Layer 11 of a small transformer language model trained on English Wikipedia (21 layers, counted from 0, width 128).
A neuron's activation on a vector x is SiLU(gate . x) times (in . x), where the dot is the dot product.
The model reads these tokens: " |" " W" "inn" "er" " |" " " " |\n" "|---|---" "|---|\n" "|" " A" "y" "r" "sh" "ire" " League" " |" " An" "n" "b" "ank" " |" " " " |\n"

The vector x that enters this layer's MLP at each token. A number n stands for n times 0.043.
0 " |": -18 9 -38 29 -24 -3 -21 14 -29 -40 7 33 -18 -30 -34 -6 53 19 13 37 -2 -16 49 28 9 -27 -23 1 38 5 20 4 1 14 26 -35 -16 -12 -11 44 36 -23 17 10 4 -37 -35 -1 30 -12 76 25 53 9 -17 -24 -28 -26 -63 3 70 -12 -1 -47 -8 11 -22 -21 -38 41 -14 -2 -6 7 36 -11 -56 -9 26 -33 15 38 -23 -17 43 21 20 -34 28 20 -31 -20 -49 49 2 16 -49 -8 0 0 18 10 -28 29 25 -21 -32 0 -53 68 32 9 -52 8 12 4 -49 -14 -20 31 -28 15 19 -2 -8 21 -39 2
1 " W": 77 -26 6 -41 -27 20 9 11 13 -29 20 -21 4 -39 -45 -15 -71 -28 54 -20 23 -8 35 27 13 -22 -26 24 24 -7 32 13 -36 7 -11 0 14 -16 -5 39 45 -23 32 6 -21 -20 -27 -8 -80 -52 3 58 -10 43 21 -48 22 -5 -41 24 20 -31 -23 34 -61 0 -31 38 14 37 -26 -25 -48 -4 39 -12 9 3 12 -19 -10 5 -12 5 7 9 10 -66 20 -8 11 6 -7 40 40 -15 -1 5 -16 -7 -24 7 -8 15 -39 29 -23 -12 40 15 13 62 -40 49 13 0 -6 -6 -19 15 -26 4 4 -11 -5 -6 -11 62
2 "inn": 55 -4 11 -44 -8 -16 -2 21 8 -51 24 -16 26 -3 -45 10 -56 -12 25 -17 -60 10 -2 26 19 -51 34 -31 35 14 6 21 -21 -36 -20 1 16 -27 -22 50 6 -26 47 0 15 -80 23 -8 -3 -22 39 14 12 -4 -30 19 4 -58 -35 -15 28 -30 -13 -41 -31 -14 -57 9 29 -40 -7 -56 -38 -12 27 -34 1 -45 69 -6 33 -19 -2 28 53 1 -25 5 -4 11 -10 -2 7 27 12 22 39 -14 -16 -45 1 11 -16 -1 -25 27 19 -48 17 -33 43 -44 -38 34 -39 -12 -18 12 -4 45 -37 22 -23 27 4 3 -13 -9
3 "er": 19 -17 -16 -63 -1 -10 -34 -15 18 -61 14 -5 34 -22 3 11 0 -14 21 39 -68 -12 13 -12 47 28 0 -34 4 35 34 -29 -29 -11 -4 1 2 -27 12 11 -3 -28 17 0 8 11 -76 -20 -35 46 33 -16 -19 4 -29 26 25 -46 14 36 11 -3 -27 10 6 -16 22 0 -41 24 17 -31 -30 -14 12 -87 -3 -26 21 16 0 -10 15 -34 6 28 -13 13 13 4 11 -56 -2 -32 0 31 1 -10 -61 -43 -18 11 -5 17 -23 69 -12 -15 -5 45 -4 -25 -44 27 -24 20 -32 47 -3 13 -41 -35 -18 66 -6 -26 5 12
4 " |": 15 5 -35 -16 -4 9 -30 -8 -2 -28 9 15 22 -42 -4 20 -19 26 26 28 -38 -12 25 24 39 6 -18 7 34 -26 21 -32 -22 1 -24 -25 -58 15 -9 28 24 -12 40 -43 30 -8 -60 -29 -13 47 28 -20 12 10 -21 -23 2 -26 -36 -26 34 25 39 31 -8 15 -23 -8 -11 35 -25 34 -21 20 13 -74 -28 -21 3 -28 14 21 -23 -19 -6 2 11 -13 3 14 -73 -20 -46 64 37 8 -57 -5 -21 -23 -23 12 -9 18 -15 46 -16 -10 4 78 -30 18 -33 20 30 -11 -39 -56 -28 -19 -37 9 13 9 -29 -11 24 2
5 " ": -31 -29 32 -29 -31 11 -4 -24 24 -46 61 -17 10 -1 -10 33 -82 3 -2 15 3 -34 10 27 21 -17 -7 9 20 -23 56 -30 -10 31 -1 -35 -22 -7 33 71 45 -30 61 -25 27 -28 -34 -16 7 0 14 3 32 48 -8 -27 21 -27 -19 -26 21 -15 19 22 -59 18 5 -4 3 25 -4 26 -52 12 45 1 31 -5 -31 -21 4 12 -17 30 -4 19 16 36 -2 35 -29 10 24 67 -25 -23 -27 -21 -18 -6 9 22 -31 57 -54 17 -32 -9 -5 20 5 25 -27 43 33 -11 -41 -15 15 -8 -32 42 1 43 34 -8 24 15
6 " |\n": 5 -26 -25 -13 -85 27 -17 14 -13 -4 -3 -25 6 -17 -32 -20 21 -30 0 -25 -19 -36 -1 49 19 -12 31 5 52 -1 39 11 -13 25 2 -15 -69 19 25 53 18 1 46 3 35 -27 -3 -41 9 -24 28 48 7 40 -54 1 -9 -20 -29 -15 -31 -26 6 53 -38 68 -20 -8 3 62 0 7 -39 -5 32 -5 1 -32 -41 -28 7 -14 -4 4 71 15 -32 -10 34 19 -36 2 -9 54 -26 20 10 3 -64 -6 -3 -4 -4 29 -55 7 -21 5 -42 28 -27 -15 13 16 7 -2 -12 -7 -2 13 -44 38 7 -7 -27 3 -21 34
7 "|---|---": 23 -6 -8 16 -43 8 31 28 -26 -30 37 -39 29 -36 -4 -8 -16 4 -8 -27 6 -20 -15 18 32 -4 -1 -13 21 -11 52 3 -5 8 -42 -11 -43 -18 22 51 -18 -41 49 17 24 -37 -11 -39 -18 -3 -11 27 11 79 -38 7 -11 14 -37 -36 -43 -9 -17 51 -14 6 -13 37 -25 26 -2 26 -84 26 4 27 -29 -16 -25 41 -17 32 -12 -16 55 14 0 32 39 3 -34 -6 -49 3 -2 -6 -46 9 -53 -3 25 13 -6 16 -28 33 -30 -9 -16 33 4 1 -45 33 -4 43 -20 -22 -4 33 -14 27 52 -13 4 29 29 1
8 "|---|\n": 48 -33 -40 2 -59 4 5 50 13 -9 32 -12 30 -18 -5 5 17 -4 4 -38 1 -23 29 25 53 -43 16 6 46 2 38 23 -4 41 -24 -14 -43 -13 35 44 -16 -21 83 -20 31 -24 1 -37 -3 -37 13 7 29 46 -45 13 -13 -24 -37 3 -56 -6 -9 21 -28 44 -19 -5 -10 39 5 30 -75 -12 18 -16 -24 -28 -34 -6 0 7 -20 -1 51 3 -10 -17 7 -5 -16 7 -38 59 -21 18 16 23 -28 4 -20 -2 -36 -27 -38 12 -35 -2 -37 14 22 -44 -33 42 9 38 -9 -20 -20 15 -19 29 31 6 -47 -2 -21 36
9 "|": 19 2 -55 21 0 -3 -22 17 -29 -30 31 -8 18 -25 -21 -23 8 8 28 19 -21 14 5 19 26 -14 -18 33 47 -28 4 -25 2 27 12 -22 -46 1 5 49 39 -15 27 0 23 -25 -14 -2 -13 12 23 -1 52 25 -13 -51 -11 7 -29 27 -16 -10 -28 -24 -11 12 -5 19 -39 58 -27 44 -10 -19 30 -15 -49 -38 5 -17 0 32 -33 2 51 6 10 -9 18 -5 -52 -34 -79 72 7 -5 -34 18 -31 -1 -5 6 -42 19 -28 -20 -23 1 9 33 28 13 -49 72 -23 -15 -3 -30 -1 33 -70 9 31 21 21 37 -6 8
10 " A": 51 -31 -8 19 -17 -34 18 -3 -27 -39 47 23 -7 -10 -25 -26 -16 -31 26 8 -12 4 11 7 50 -20 9 16 -25 21 40 -12 -23 36 37 -16 -16 6 68 44 28 -20 22 9 -35 -14 2 -19 -23 -9 0 -10 -9 57 55 -67 -8 1 13 47 23 -55 7 12 -31 2 -24 64 -8 19 -36 0 -51 -26 27 -30 26 -9 16 -41 -26 -25 42 16 26 -14 12 -18 7 -7 -14 7 -38 76 -14 42 9 -20 -26 -24 -34 -23 -32 -4 -7 13 -43 -27 17 -10 16 40 -37 38 -16 1 -22 12 22 9 -35 25 14 9 -25 8 -2 30
11 "y": 42 -20 -34 11 12 39 9 23 -7 -35 39 -38 -25 -18 -29 -7 -6 1 24 -1 -22 -45 9 41 62 -6 -2 26 -24 11 9 -22 21 9 8 7 13 -11 -10 59 16 28 48 12 -94 -11 -1 16 -37 -14 10 -8 -18 22 18 26 -38 43 -12 -42 4 -33 -17 11 18 23 -4 55 -22 25 -31 -35 -20 0 -23 -24 12 -5 13 -47 -26 -64 46 4 12 -40 -56 -6 10 24 13 -32 4 57 -18 -5 33 -7 13 -17 8 -1 -9 22 17 3 11 -43 24 -39 -19 -36 5 38 -59 34 2 -30 -30 0 -4 19 -24 -22 26 -3 -55 12
12 "r": 88 -61 -37 -14 27 -8 53 25 -31 -5 -35 11 -2 3 -45 17 -7 -24 20 -23 -19 -28 -19 21 35 -27 -29 1 -21 -24 -15 -37 -21 36 -4 -30 43 7 36 24 -15 2 36 -24 -29 4 12 26 -44 -23 -54 -38 22 4 38 17 8 41 -26 -33 -19 -18 24 3 -2 2 -14 -4 -6 28 -28 38 4 18 -24 -41 23 -49 47 -5 -30 -20 68 12 12 35 -21 -9 6 3 -30 -63 10 -20 -26 -31 40 52 -8 -4 22 -31 -26 -5 -24 31 -20 -56 22 25 19 -13 -51 62 23 14 14 12 -15 -33 23 32 -22 3 13 -6 10 -29
13 "sh": 12 -44 -40 31 -10 -29 -16 10 -45 -21 -8 15 4 -31 4 45 -14 31 26 40 17 6 -21 73 44 -35 -44 -7 8 13 34 -17 -18 45 -60 16 25 -8 -15 -81 40 -4 18 -41 -21 -6 -5 5 -13 -31 29 3 -36 16 -9 -10 -1 -8 -12 19 1 5 -15 -44 15 46 -52 67 10 18 -18 -31 -13 -42 19 -57 8 15 33 3 -8 14 20 21 -20 10 -2 -20 -2 -9 -16 -31 35 47 -1 8 15 28 -5 -29 -21 35 1 8 -18 37 24 -2 13 14 6 32 -34 44 -37 46 48 10 -17 -29 38 -8 -38 14 -12 -35 4 9
14 "ire": -19 -23 -67 -14 6 -63 -23 0 4 2 45 60 22 1 -28 19 22 -18 16 49 -10 6 -9 8 80 -16 -17 12 -24 -56 8 -12 -29 -4 -22 -15 11 -6 17 -10 -17 8 14 23 -19 -17 -14 -25 -54 16 5 -9 50 34 6 26 6 -11 2 -14 -8 -15 -27 17 -59 8 -22 42 -16 5 -12 5 -8 -46 49 -57 -37 -60 35 51 -13 -31 34 4 12 -19 -33 -10 -28 -15 -51 -41 29 3 -30 34 -20 47 -6 -63 -20 -1 -31 11 -15 27 30 -43 26 36 26 8 -34 32 -25 -15 13 8 25 35 7 8 -35 -3 -13 29 -2 -27
15 " League": 32 -1 -5 -26 -14 -13 -25 0 16 -34 36 52 32 -23 -16 51 12 -30 40 16 -37 -3 -4 5 41 3 9 -14 0 -14 30 -57 -23 49 -21 -1 51 30 35 -39 -1 -12 29 -23 -21 -23 -20 6 -31 -1 0 16 41 46 -13 39 -20 10 -17 -23 48 5 -4 -5 -33 79 4 59 -21 -34 14 -2 -24 -29 0 -55 -31 -25 -39 11 -16 -24 0 30 -4 -11 16 -24 -16 -29 -29 15 -24 25 -15 63 -14 29 -52 -23 -5 -13 -37 13 -24 52 1 -55 -28 44 -28 35 -36 52 -8 23 -25 1 -1 1 -5 33 13 19 3 -34 -6 -9
16 " |": 22 -7 -30 15 4 -10 -50 22 -2 -43 28 -16 33 -36 -23 12 12 -46 43 3 -25 1 13 40 34 -1 17 38 41 -22 12 -46 -17 19 -69 -50 2 13 -1 20 26 -12 27 -1 -12 -44 -21 -15 -40 6 10 -34 40 -2 -33 -26 -26 -15 -48 -37 51 45 16 0 -6 58 -29 14 18 18 -39 37 -38 -30 16 -11 -11 -11 -13 -59 -7 14 -1 23 41 -24 9 0 0 -18 -28 6 -60 76 -1 4 -17 8 -11 -18 -12 6 -27 22 -16 -7 -23 7 -6 50 -3 -11 -36 65 49 -3 -29 -18 -16 -8 -40 28 8 -7 -2 -12 -4 12
17 " An": 27 -16 -22 -59 -4 -54 35 31 -63 -21 17 -29 1 39 -24 -20 -50 -37 19 -7 -42 7 -24 17 -5 -12 38 54 7 29 -15 0 -27 19 -23 -2 -4 -27 18 46 46 -53 12 24 -38 -34 -30 -2 -30 -13 -13 11 3 4 53 -43 -33 -20 -28 9 10 -38 18 0 -37 5 -23 41 -20 21 -67 4 -60 -11 23 -42 7 -42 26 -35 5 -41 40 38 2 -39 -39 -21 6 1 8 -6 -7 46 -37 26 50 7 2 -26 -29 10 -20 31 -5 12 2 -11 -8 -2 -3 0 -32 43 -9 30 -6 -46 7 20 -54 31 -2 2 -25 35 -4 -16
18 "n": 26 -58 -60 -30 -15 8 29 14 53 -58 -2 -76 -45 18 -11 -37 -45 -30 19 8 -21 11 -50 16 -1 24 -11 -2 10 17 6 8 -13 -8 -47 20 2 -7 14 47 32 13 4 -32 -53 -2 -29 31 0 -25 13 27 -3 17 0 -8 10 -35 -30 65 9 -59 -19 -2 -36 19 -30 17 -16 4 -33 13 -29 -14 0 -50 32 -48 29 0 -20 -2 18 -4 15 22 -3 -9 22 41 8 -84 11 36 -29 40 54 -30 -10 -2 9 21 22 21 -13 2 9 6 1 3 38 -44 -52 31 -23 26 -4 10 -34 -30 -32 19 -43 12 -4 12 -2 -17
19 "b": 60 -45 -18 15 -26 31 10 -13 -4 -76 -2 -20 -1 13 -28 36 -40 -12 -3 14 -3 -34 -51 -16 42 -2 -32 -12 42 6 47 3 -65 0 -25 -12 -11 33 0 -46 16 14 3 -41 -8 24 -12 -28 -11 24 -17 9 -7 49 6 -5 15 -5 -29 37 -3 -46 -21 23 40 35 -52 12 -20 42 4 -47 -8 -11 -1 6 -12 61 67 35 -4 15 29 -6 -19 23 15 -34 16 70 -19 -38 27 31 20 -1 -18 20 -13 -13 13 46 12 -3 -15 -2 -3 -26 31 -36 20 -35 16 23 -33 28 -21 7 -20 -13 2 8 -62 44 0 62 36 11
20 "ank": -2 12 -46 -43 17 -49 18 8 -18 -5 -4 67 34 35 -35 46 -13 -8 14 -2 -12 -72 -10 -2 62 -3 -65 16 13 -67 -10 -3 -35 -7 -20 -59 14 -7 -14 -11 -32 -18 10 22 -13 -29 -20 -50 -41 39 -10 6 -10 35 8 -3 14 10 -69 -13 -13 -6 22 16 -22 -27 -13 15 -23 0 40 -4 4 -12 26 -36 11 -61 37 17 30 -64 -45 -18 8 -20 24 -6 8 5 3 14 34 2 15 6 -8 47 -12 -38 4 -1 -54 -4 -26 39 -2 -3 19 -8 1 -12 -7 14 -19 17 -7 17 -17 51 14 75 -73 36 -19 32 -7 -23
21 " |": -5 -21 -34 -1 -9 -29 -13 10 8 -22 -14 18 23 -37 -36 13 -23 -25 61 13 -23 2 5 22 30 -6 -28 14 23 -13 4 -23 -14 0 -50 -29 0 22 -16 -4 29 -19 14 -38 -20 -40 -52 -25 -30 34 44 -18 -5 6 -17 -20 10 -40 -40 -12 36 38 41 22 -31 66 -71 -6 -31 20 -60 46 -53 28 13 -36 18 -36 14 -16 -11 -11 -21 -5 14 20 33 -19 4 -32 -61 5 -23 74 11 19 -34 18 -22 -2 -13 23 -18 18 -50 23 7 -18 -10 67 3 2 -11 46 35 -6 -43 -25 1 -28 -32 29 -8 16 -11 -10 9 -8
22 " ": -44 -50 18 -7 -24 -28 12 9 18 -54 51 -12 26 -18 -33 53 -95 -24 9 17 -5 -33 -10 22 23 -6 -15 14 18 -25 31 -41 -6 25 -19 -27 -3 -9 -2 48 32 -50 42 -13 -8 -37 -34 -10 -4 2 55 -4 24 36 6 -16 25 -48 -29 -10 27 -3 -8 14 -58 41 -10 7 -17 22 -24 40 -56 13 32 2 51 -2 -26 -14 -15 -16 -25 44 21 23 3 38 -7 0 -15 19 24 66 -36 -18 -15 -16 -24 -1 9 22 -29 47 -73 10 -8 0 -14 17 26 20 -6 46 30 -1 -46 -9 2 -13 -12 54 1 35 18 1 12 16
23 " |\n": -1 -36 -32 -18 -82 18 -4 29 -21 -1 5 -33 21 -27 -51 -9 18 -50 2 -16 -20 -45 -18 34 35 -9 30 17 55 -6 27 -4 -2 22 -16 -19 -42 4 14 50 11 -10 41 0 20 -22 -1 -30 -15 -34 47 30 -9 41 -47 -8 -8 -25 -32 18 -25 -22 -7 41 -29 73 -13 2 3 60 -5 10 -36 -18 34 18 -12 -7 -48 -41 -10 -1 -9 5 68 21 -36 -14 33 12 -16 10 -13 60 -31 22 17 6 -64 -22 -21 -4 -10 38 -70 -4 -7 2 -46 25 -17 -19 11 25 11 -6 -21 -10 -7 8 -28 58 14 -11 -29 14 -18 24

Each question shows the input weights of one neuron of the MLP. A number n stands for n times 0.0042.

n31 gate: 29 -46 14 7 -33 -10 10 5 -6 -50 -21 6 -54 1 1 -34 -13 -43 44 6 12 15 -21 -26 -29 27 31 -5 -19 -13 -18 -32 14 -1 22 -22 -14 10 -11 -12 8 44 10 14 13 -6 -35 -15 36 -13 23 -34 -9 22 31 -20 -18 9 -11 28 13 22 0 -13 1 24 4 -38 16 -23 -2 12 10 -7 13 29 -11 3 27 25 -41 0 -29 51 8 25 52 -20 -13 -39 -15 -6 26 -7 -13 -5 -21 1 12 36 -5 36 -15 -22 53 16 24 34 -13 -25 31 1 -9 6 -23 34 -12 -27 -10 7 8 8 1 22 13 -36 0 -8
n31 in: -10 -7 -15 1 -2 -23 19 -23 11 -45 -60 3 18 -8 1 34 16 -3 35 21 1 -25 15 -6 -23 4 17 40 -30 38 -38 -17 -7 -13 30 -3 2 27 -24 12 -48 -28 42 9 32 -16 -8 -16 3 31 -20 -22 -8 -14 19 -3 -28 -11 20 27 5 -21 12 -24 -24 34 -24 -1 -29 -9 -27 -1 19 5 15 -8 -34 45 2 14 33 1 -17 11 17 -19 48 -39 18 -3 5 30 40 -19 4 -1 -14 3 -37 9 -28 22 11 -9 -23 -5 -4 3 6 0 9 -4 -27 6 0 -21 -11 11 30 -21 9 -15 52 -11 -3 -28 34 41
On which token does it fire most, and how strongly? 21 " |", at about 1.3

n119 gate: -22 3 70 22 41 29 16 -19 6 -26 30 -14 9 -33 -9 -20 17 5 -22 -36 -13 -5 31 -11 63 17 16 -36 6 11 -15 -5 -8 -20 22 -46 -4 -27 29 66 -17 26 22 21 -39 9 -12 14 40 15 -14 -16 -1 4 6 16 17 37 6 9 44 37 -22 -2 7 -14 12 -17 -18 13 -3 -9 48 -22 -8 1 23 4 -26 23 -37 24 -5 -14 22 -15 -21 1 -22 -4 -20 21 -15 -17 4 -6 -6 12 -47 -4 -3 13 16 -9 -25 -8 -8 63 -40 -7 12 -28 -22 -5 -15 26 45 -10 2 -22 24 18 16 22 17 -13 -21 11
n119 in: -1 17 45 -5 21 -14 9 -28 3 16 -21 23 -23 -17 -2 10 2 12 -1 15 -16 10 14 -2 24 30 1 -16 -27 -20 15 12 -4 20 9 -17 -20 -5 -9 -13 33 11 37 4 37 -8 -4 -30 -16 -1 -16 -6 38 -24 35 -29 -4 -52 -1 9 34 36 -14 -4 -11 41 -8 9 4 17 51 -39 -14 27 24 -35 4 22 50 -11 26 -33 -29 1 -13 -1 -4 15 -6 44 65 -21 -29 -5 31 -35 -14 34 52 -18 8 -26 23 -15 -20 8 11 30 -38 -16 -35 -16 -13 32 -8 9 20 -4 4 -11 -3 -46 22 49 -10 13 13 31
On which token does it fire most, and how strongly? 3 "er", at about 1.8

n132 gate: -6 -5 24 1 -4 -3 -38 -36 10 -2 -4 -3 9 6 50 2 -19 6 12 -25 0 15 36 26 -4 -19 -36 -12 20 -3 32 7 32 12 -12 37 -24 -9 7 0 42 17 -52 50 26 -7 -22 -19 18 2 -34 -22 -20 -10 -1 7 3 27 16 -5 5 5 36 -16 -21 46 8 9 -45 8 -17 21 7 23 9 -3 15 -21 5 4 -2 15 -10 -2 26 31 39 -21 -21 -3 -11 -44 15 43 24 9 12 -17 53 -7 -13 -7 36 36 -7 -31 26 -18 3 -9 -31 9 15 -16 -1 18 23 -18 11 -13 45 -9 -26 17 -17 37 9 38
n132 in: -51 -37 11 3 -27 14 28 -6 -10 22 -8 31 53 2 -20 -2 -60 -3 -13 -42 29 -12 -5 -19 26 -4 -26 -26 -8 -21 -21 15 10 -18 -5 -5 16 10 -21 -8 -17 20 18 -1 28 -1 8 12 -33 0 -1 3 20 3 -17 -14 -6 7 -7 25 1 46 17 18 -20 -10 -2 -9 9 15 -60 25 23 13 10 -15 26 6 28 -4 17 7 13 -2 10 -10 -17 -7 14 29 -26 15 9 12 4 5 12 -3 -8 -4 -2 -35 -6 -14 23 21 -12 -11 28 58 -25 8 5 -32 -17 -38 19 23 -8 -4 0 15 17 -28 -9 -17 -17 27
Which token does this neuron like most? 21 " |"

n310 gate: 6 -11 24 -12 30 -8 -37 10 -10 38 -20 6 -4 0 -25 -1 -22 21 -7 11 34 10 -21 11 14 26 -12 -21 41 -16 -11 1 28 10 14 -23 -1 -17 -13 -8 -69 -15 -40 23 -9 -50 19 6 -48 -3 6 28 13 -11 23 -14 -2 -48 -16 -5 40 15 14 1 18 -21 57 1 -60 -10 29 6 8 -10 11 11 -5 -15 -16 12 -36 10 49 3 -3 -37 -18 -19 -23 -40 32 -29 17 11 26 -24 30 6 -46 10 -6 17 6 -1 -14 -1 8 -6 -5 7 -22 32 5 -28 -13 18 -12 21 -30 -20 23 1 37 -22 26 29 25 46
n310 in: -9 7 2 7 -32 -10 -4 30 -25 -4 21 -18 7 8 -32 -1 14 -8 0 26 -8 -4 27 17 -13 27 25 -23 12 -23 43 -4 -1 -19 -29 16 14 7 14 43 -36 1 14 -4 -7 7 -6 -1 7 -26 -13 6 -44 17 9 -24 -3 -18 3 7 -10 19 -4 16 36 16 20 -5 24 22 -25 -39 -3 17 -10 15 33 -16 6 -6 -28 -25 14 5 27 -31 23 19 17 30 -23 -10 -16 17 -26 -20 -35 -7 -8 27 1 29 -2 24 26 -23 -3 -24 6 -5 -58 -31 1 21 -40 -22 26 -14 -14 -8 -6 19 20 -30 -15 -30 35 -3
Which token does this neuron like most? 1 " W"

n217 gate: 3 27 20 22 -39 -1 -29 27 36 8 16 -25 -67 -2 -17 -48 1 18 -16 -9 29 -40 -2 22 8 -14 -8 -6 3 19 9 -34 17 -32 19 27 -1 -9 19 24 -8 -22 -23 22 14 -13 -40 32 -1 -44 -41 8 35 -8 21 -1 9 28 -26 2 -11 -4 -25 -17 -18 -50 16 -4 -15 -4 -17 -26 -8 -5 -26 -17 18 24 14 32 1 -3 -25 12 13 17 21 -31 -1 18 27 -13 8 -12 42 -7 3 23 -5 -5 15 -12 -28 38 20 -38 2 -6 -13 5 25 34 -1 1 -11 -21 -26 2 18 20 -37 -10 52 -27 39 -3 -24 1
n217 in: -3 3 0 -16 8 10 13 -31 -51 31 22 -9 -60 -30 5 -1 7 8 6 2 -71 -6 17 -7 -26 -37 -19 39 23 -7 14 16 4 7 23 10 29 -22 31 9 15 19 -19 8 -4 6 -18 18 8 -2 21 -5 -22 15 26 3 -13 29 10 19 -22 -29 35 9 25 -3 -30 -32 24 20 6 -64 -2 30 -1 4 6 18 -10 -32 4 -2 -7 1 5 -13 -13 -16 -10 2 16 -25 -11 22 13 -39 15 9 -13 -4 3 -8 -14 6 19 -29 39 -2 -29 -10 -44 8 -20 18 7 -7 -25 -27 13 48 -13 2 -7 -1 -12 -3 -9 -14
Which token does this neuron like most? 0 " |"

n166 gate: 7 -20 3 37 -32 0 20 -20 -6 -6 15 42 14 -13 16 23 -11 17 12 11 -4 60 24 -21 8 8 -15 -19 24 5 24 71 -28 -27 -12 -12 -37 44 -38 9 13 1 -52 10 19 -38 33 42 -1 16 37 14 -8 4 4 -16 21 -8 11 -3 -36 35 -3 -23 27 -46 0 6 3 -60 24 32 -10 -32 17 -28 -14 4 16 -14 6 23 28 -18 14 -8 -1 -14 21 17 -26 3 43 -47 -39 -3 -4 41 -18 19 -2 -21 -10 -23 28 -4 29 43 -8 -4 22 -2 46 21 26 24 -34 5 19 -49 -11 -5 -30 -27 17 20 -5 -44
n166 in: 29 27 -9 -18 30 14 -40 -25 -15 -1 -2 29 -22 -63 -32 7 3 13 10 14 18 32 -4 -3 5 11 9 26 1 -7 -7 3 -21 17 8 -35 -11 11 50 17 1 36 45 18 -11 -11 -37 -21 13 -8 -20 -16 7 -22 9 24 1 -31 24 -10 8 -14 -34 36 19 -12 -1 18 -9 3 -2 -33 -24 -2 1 22 16 22 8 12 -10 -30 -6 -32 -18 32 -14 42 11 25 3 7 -23 -11 -39 2 -11 19 2 -19 -6 -52 13 -36 21 -7 1 54 -49 17 16 -31 -28 -11 -6 8 9 17 -13 -27 -24 -38 -6 -31 3 -20 9 1
On which token does it fire most, and how strongly? 22 " ", at about 0.38

n114 gate: 1 -16 -1 -42 -26 7 -8 17 -19 5 -12 -12 -13 25 -5 11 -33 9 -41 39 7 -24 0 4 -15 16 16 8 10 -18 9 -15 6 -30 -43 -36 4 -29 52 0 -9 -11 -3 36 45 43 -5 19 12 -36 6 -7 5 -10 8 -13 28 3 -12 9 -6 3 28 16 1 11 19 12 -4 20 44 20 1 -60 -16 -5 11 6 28 23 1 -1 19 -21 -42 -20 -7 -8 16 20 7 -21 19 4 51 -28 -4 24 13 10 45 -10 -29 24 27 -41 -2 -11 11 -1 18 -6 -7 -23 18 -32 -22 -9 27 8 -2 -9 27 28 -20 1 -19 14
n114 in: 23 41 22 14 -11 -18 14 -48 2 18 -16 -34 27 -11 4 -36 -9 -6 -31 -9 -5 -31 13 20 -8 -13 -42 -1 -25 -41 8 -28 -12 -12 -9 8 -21 32 10 19 6 -15 11 2 2 -10 8 20 18 -19 3 27 53 7 -10 -3 0 30 25 -2 -38 10 33 23 33 37 14 36 -12 -37 14 31 14 -1 15 29 11 -8 7 -37 23 13 -29 -30 3 0 21 -31 -28 32 10 -24 -14 -10 -23 -9 18 15 -30 -26 -13 19 1 -14 -20 -9 -17 5 -8 7 -4 11 -38 8 1 14 -1 12 -11 -21 40 -3 6 -23 19 33 -6 -2
Which token does this neuron like most? 5 " "

n181 gate: -40 -26 46 -3 3 -58 -12 24 18 19 -6 4 18 81 7 -18 26 -3 0 40 4 6 -22 41 -41 -4 -1 -4 -42 18 6 -7 1 0 -23 -26 -26 -6 -27 -24 18 18 17 -18 8 55 -14 8 -5 39 -13 1 1 -24 4 24 17 -18 9 11 14 4 -14 -7 -38 -15 52 -8 12 26 -56 43 -15 -52 -19 -2 26 1 -16 -10 36 6 -13 -24 16 -23 -38 7 -3 5 -22 -14 -20 -16 4 4 -2 -9 -15 16 32 46 -4 6 10 -19 32 55 7 -3 -10 6 -3 5 -3 29 -18 42 -39 21 1 1 37 21 13 22 -9 16
n181 in: 13 -11 -44 19 3 -4 15 -28 29 14 -7 11 -47 3 -14 -20 12 -19 -7 25 -18 -11 -4 23 5 12 -19 30 30 11 13 19 -1 16 19 -9 28 2 32 -23 15 6 -13 17 -29 -12 -12 -5 -11 18 44 -16 -66 -24 6 14 -17 6 -5 16 18 23 49 29 32 -3 -19 21 -24 -22 10 -6 -18 -12 -5 -21 43 -5 46 12 -7 10 -29 -19 -17 -4 28 10 -3 -7 -16 14 31 -32 31 -8 30 18 -22 -13 -12 20 -30 -3 -1 3 -2 -26 -31 -8 -24 7 -29 9 -36 -3 -17 -29 41 21 -6 -19 -38 -5 10 -12 27 27
Which token does this neuron like most? 3 "er"

n314 gate: -18 20 -26 -13 13 -59 -5 36 -16 2 -28 -29 3 19 38 -7 29 -1 -4 -20 -7 24 44 27 -29 48 -10 -2 15 -24 -10 17 -32 20 -8 -13 20 -4 53 15 -45 -12 -13 -19 9 -9 16 -12 15 -1 3 -21 3 17 -27 -29 59 15 -1 4 -13 -6 -3 -24 -17 10 37 24 15 24 -11 15 -16 -19 -11 -11 -9 27 13 -3 -8 19 24 6 47 12 22 15 -1 1 -11 -15 0 15 -8 -9 11 -28 11 -15 28 -23 39 2 6 28 25 8 -18 4 -24 18 -11 -39 -18 8 -16 -37 -3 -12 9 -1 -1 0 23 -59 10 -41
n314 in: 31 -3 -12 28 -35 -58 10 18 -11 14 -27 -24 -43 20 27 -42 -25 6 -15 1 -50 27 11 9 40 29 23 -2 53 7 16 -25 -1 -47 -2 -2 -6 12 39 7 19 1 26 -42 1 6 8 30 -36 -16 6 40 -1 -6 -20 1 13 -12 -7 42 9 -39 -19 3 0 19 26 -21 10 17 14 -26 17 -15 -16 24 7 16 8 -4 29 -10 -11 -8 14 24 -5 21 -26 2 12 -16 -8 -31 -32 29 -24 2 1 5 -20 -9 5 8 -18 -20 -24 3 -22 3 21 -1 18 -45 34 -16 -23 13 -3 -8 -24 -1 -3 5 -8 -9 -22 3
On which two tokens does it fire most, strongest first? 18 "n", 20 "ank"

n30 gate: -33 -19 -9 45 4 -43 3 11 -25 -2 19 -2 -3 21 2 -22 -20 28 -41 6 28 -1 58 1 -13 0 35 -26 1 -26 -7 54 22 -13 3 0 35 4 12 -5 38 8 32 -13 83 -19 33 -20 -24 26 39 -27 -17 27 -22 -23 -19 12 19 22 3 -6 21 1 6 -18 -35 -18 -10 -39 -19 13 63 -7 -1 -10 -23 -1 -14 -19 35 12 -1 24 6 -8 -2 19 -21 -19 -7 -37 13 9 -8 -19 -19 -6 7 35 30 3 2 21 -50 23 -15 4 15 0 -24 1 -3 -23 49 30 13 12 -31 24 -14 23 -56 1 0 18 12 -10
n30 in: 32 -9 -26 34 -13 -20 5 -17 43 -24 -22 6 -2 -1 -48 10 -13 15 -12 -2 18 11 27 -8 1 9 -5 -10 -35 -5 -19 30 16 7 -17 32 -5 -11 -6 -12 -19 19 3 -9 -6 -1 -25 14 -18 -17 -50 -30 48 39 -21 -29 -13 32 18 31 32 -4 44 -4 -12 -5 -7 -15 11 -1 -19 -29 14 -22 7 -11 8 6 -19 -2 36 6 10 -8 37 -30 -1 14 -41 -13 21 32 -3 -30 -13 4 55 22 -5 7 28 7 -9 9 -51 -5 -23 49 -2 -14 -13 -24 -17 -24 59 17 18 5 -32 5 -24 12 17 7 -7 21 -22 -9
Which token does this neuron like most? 3 "er"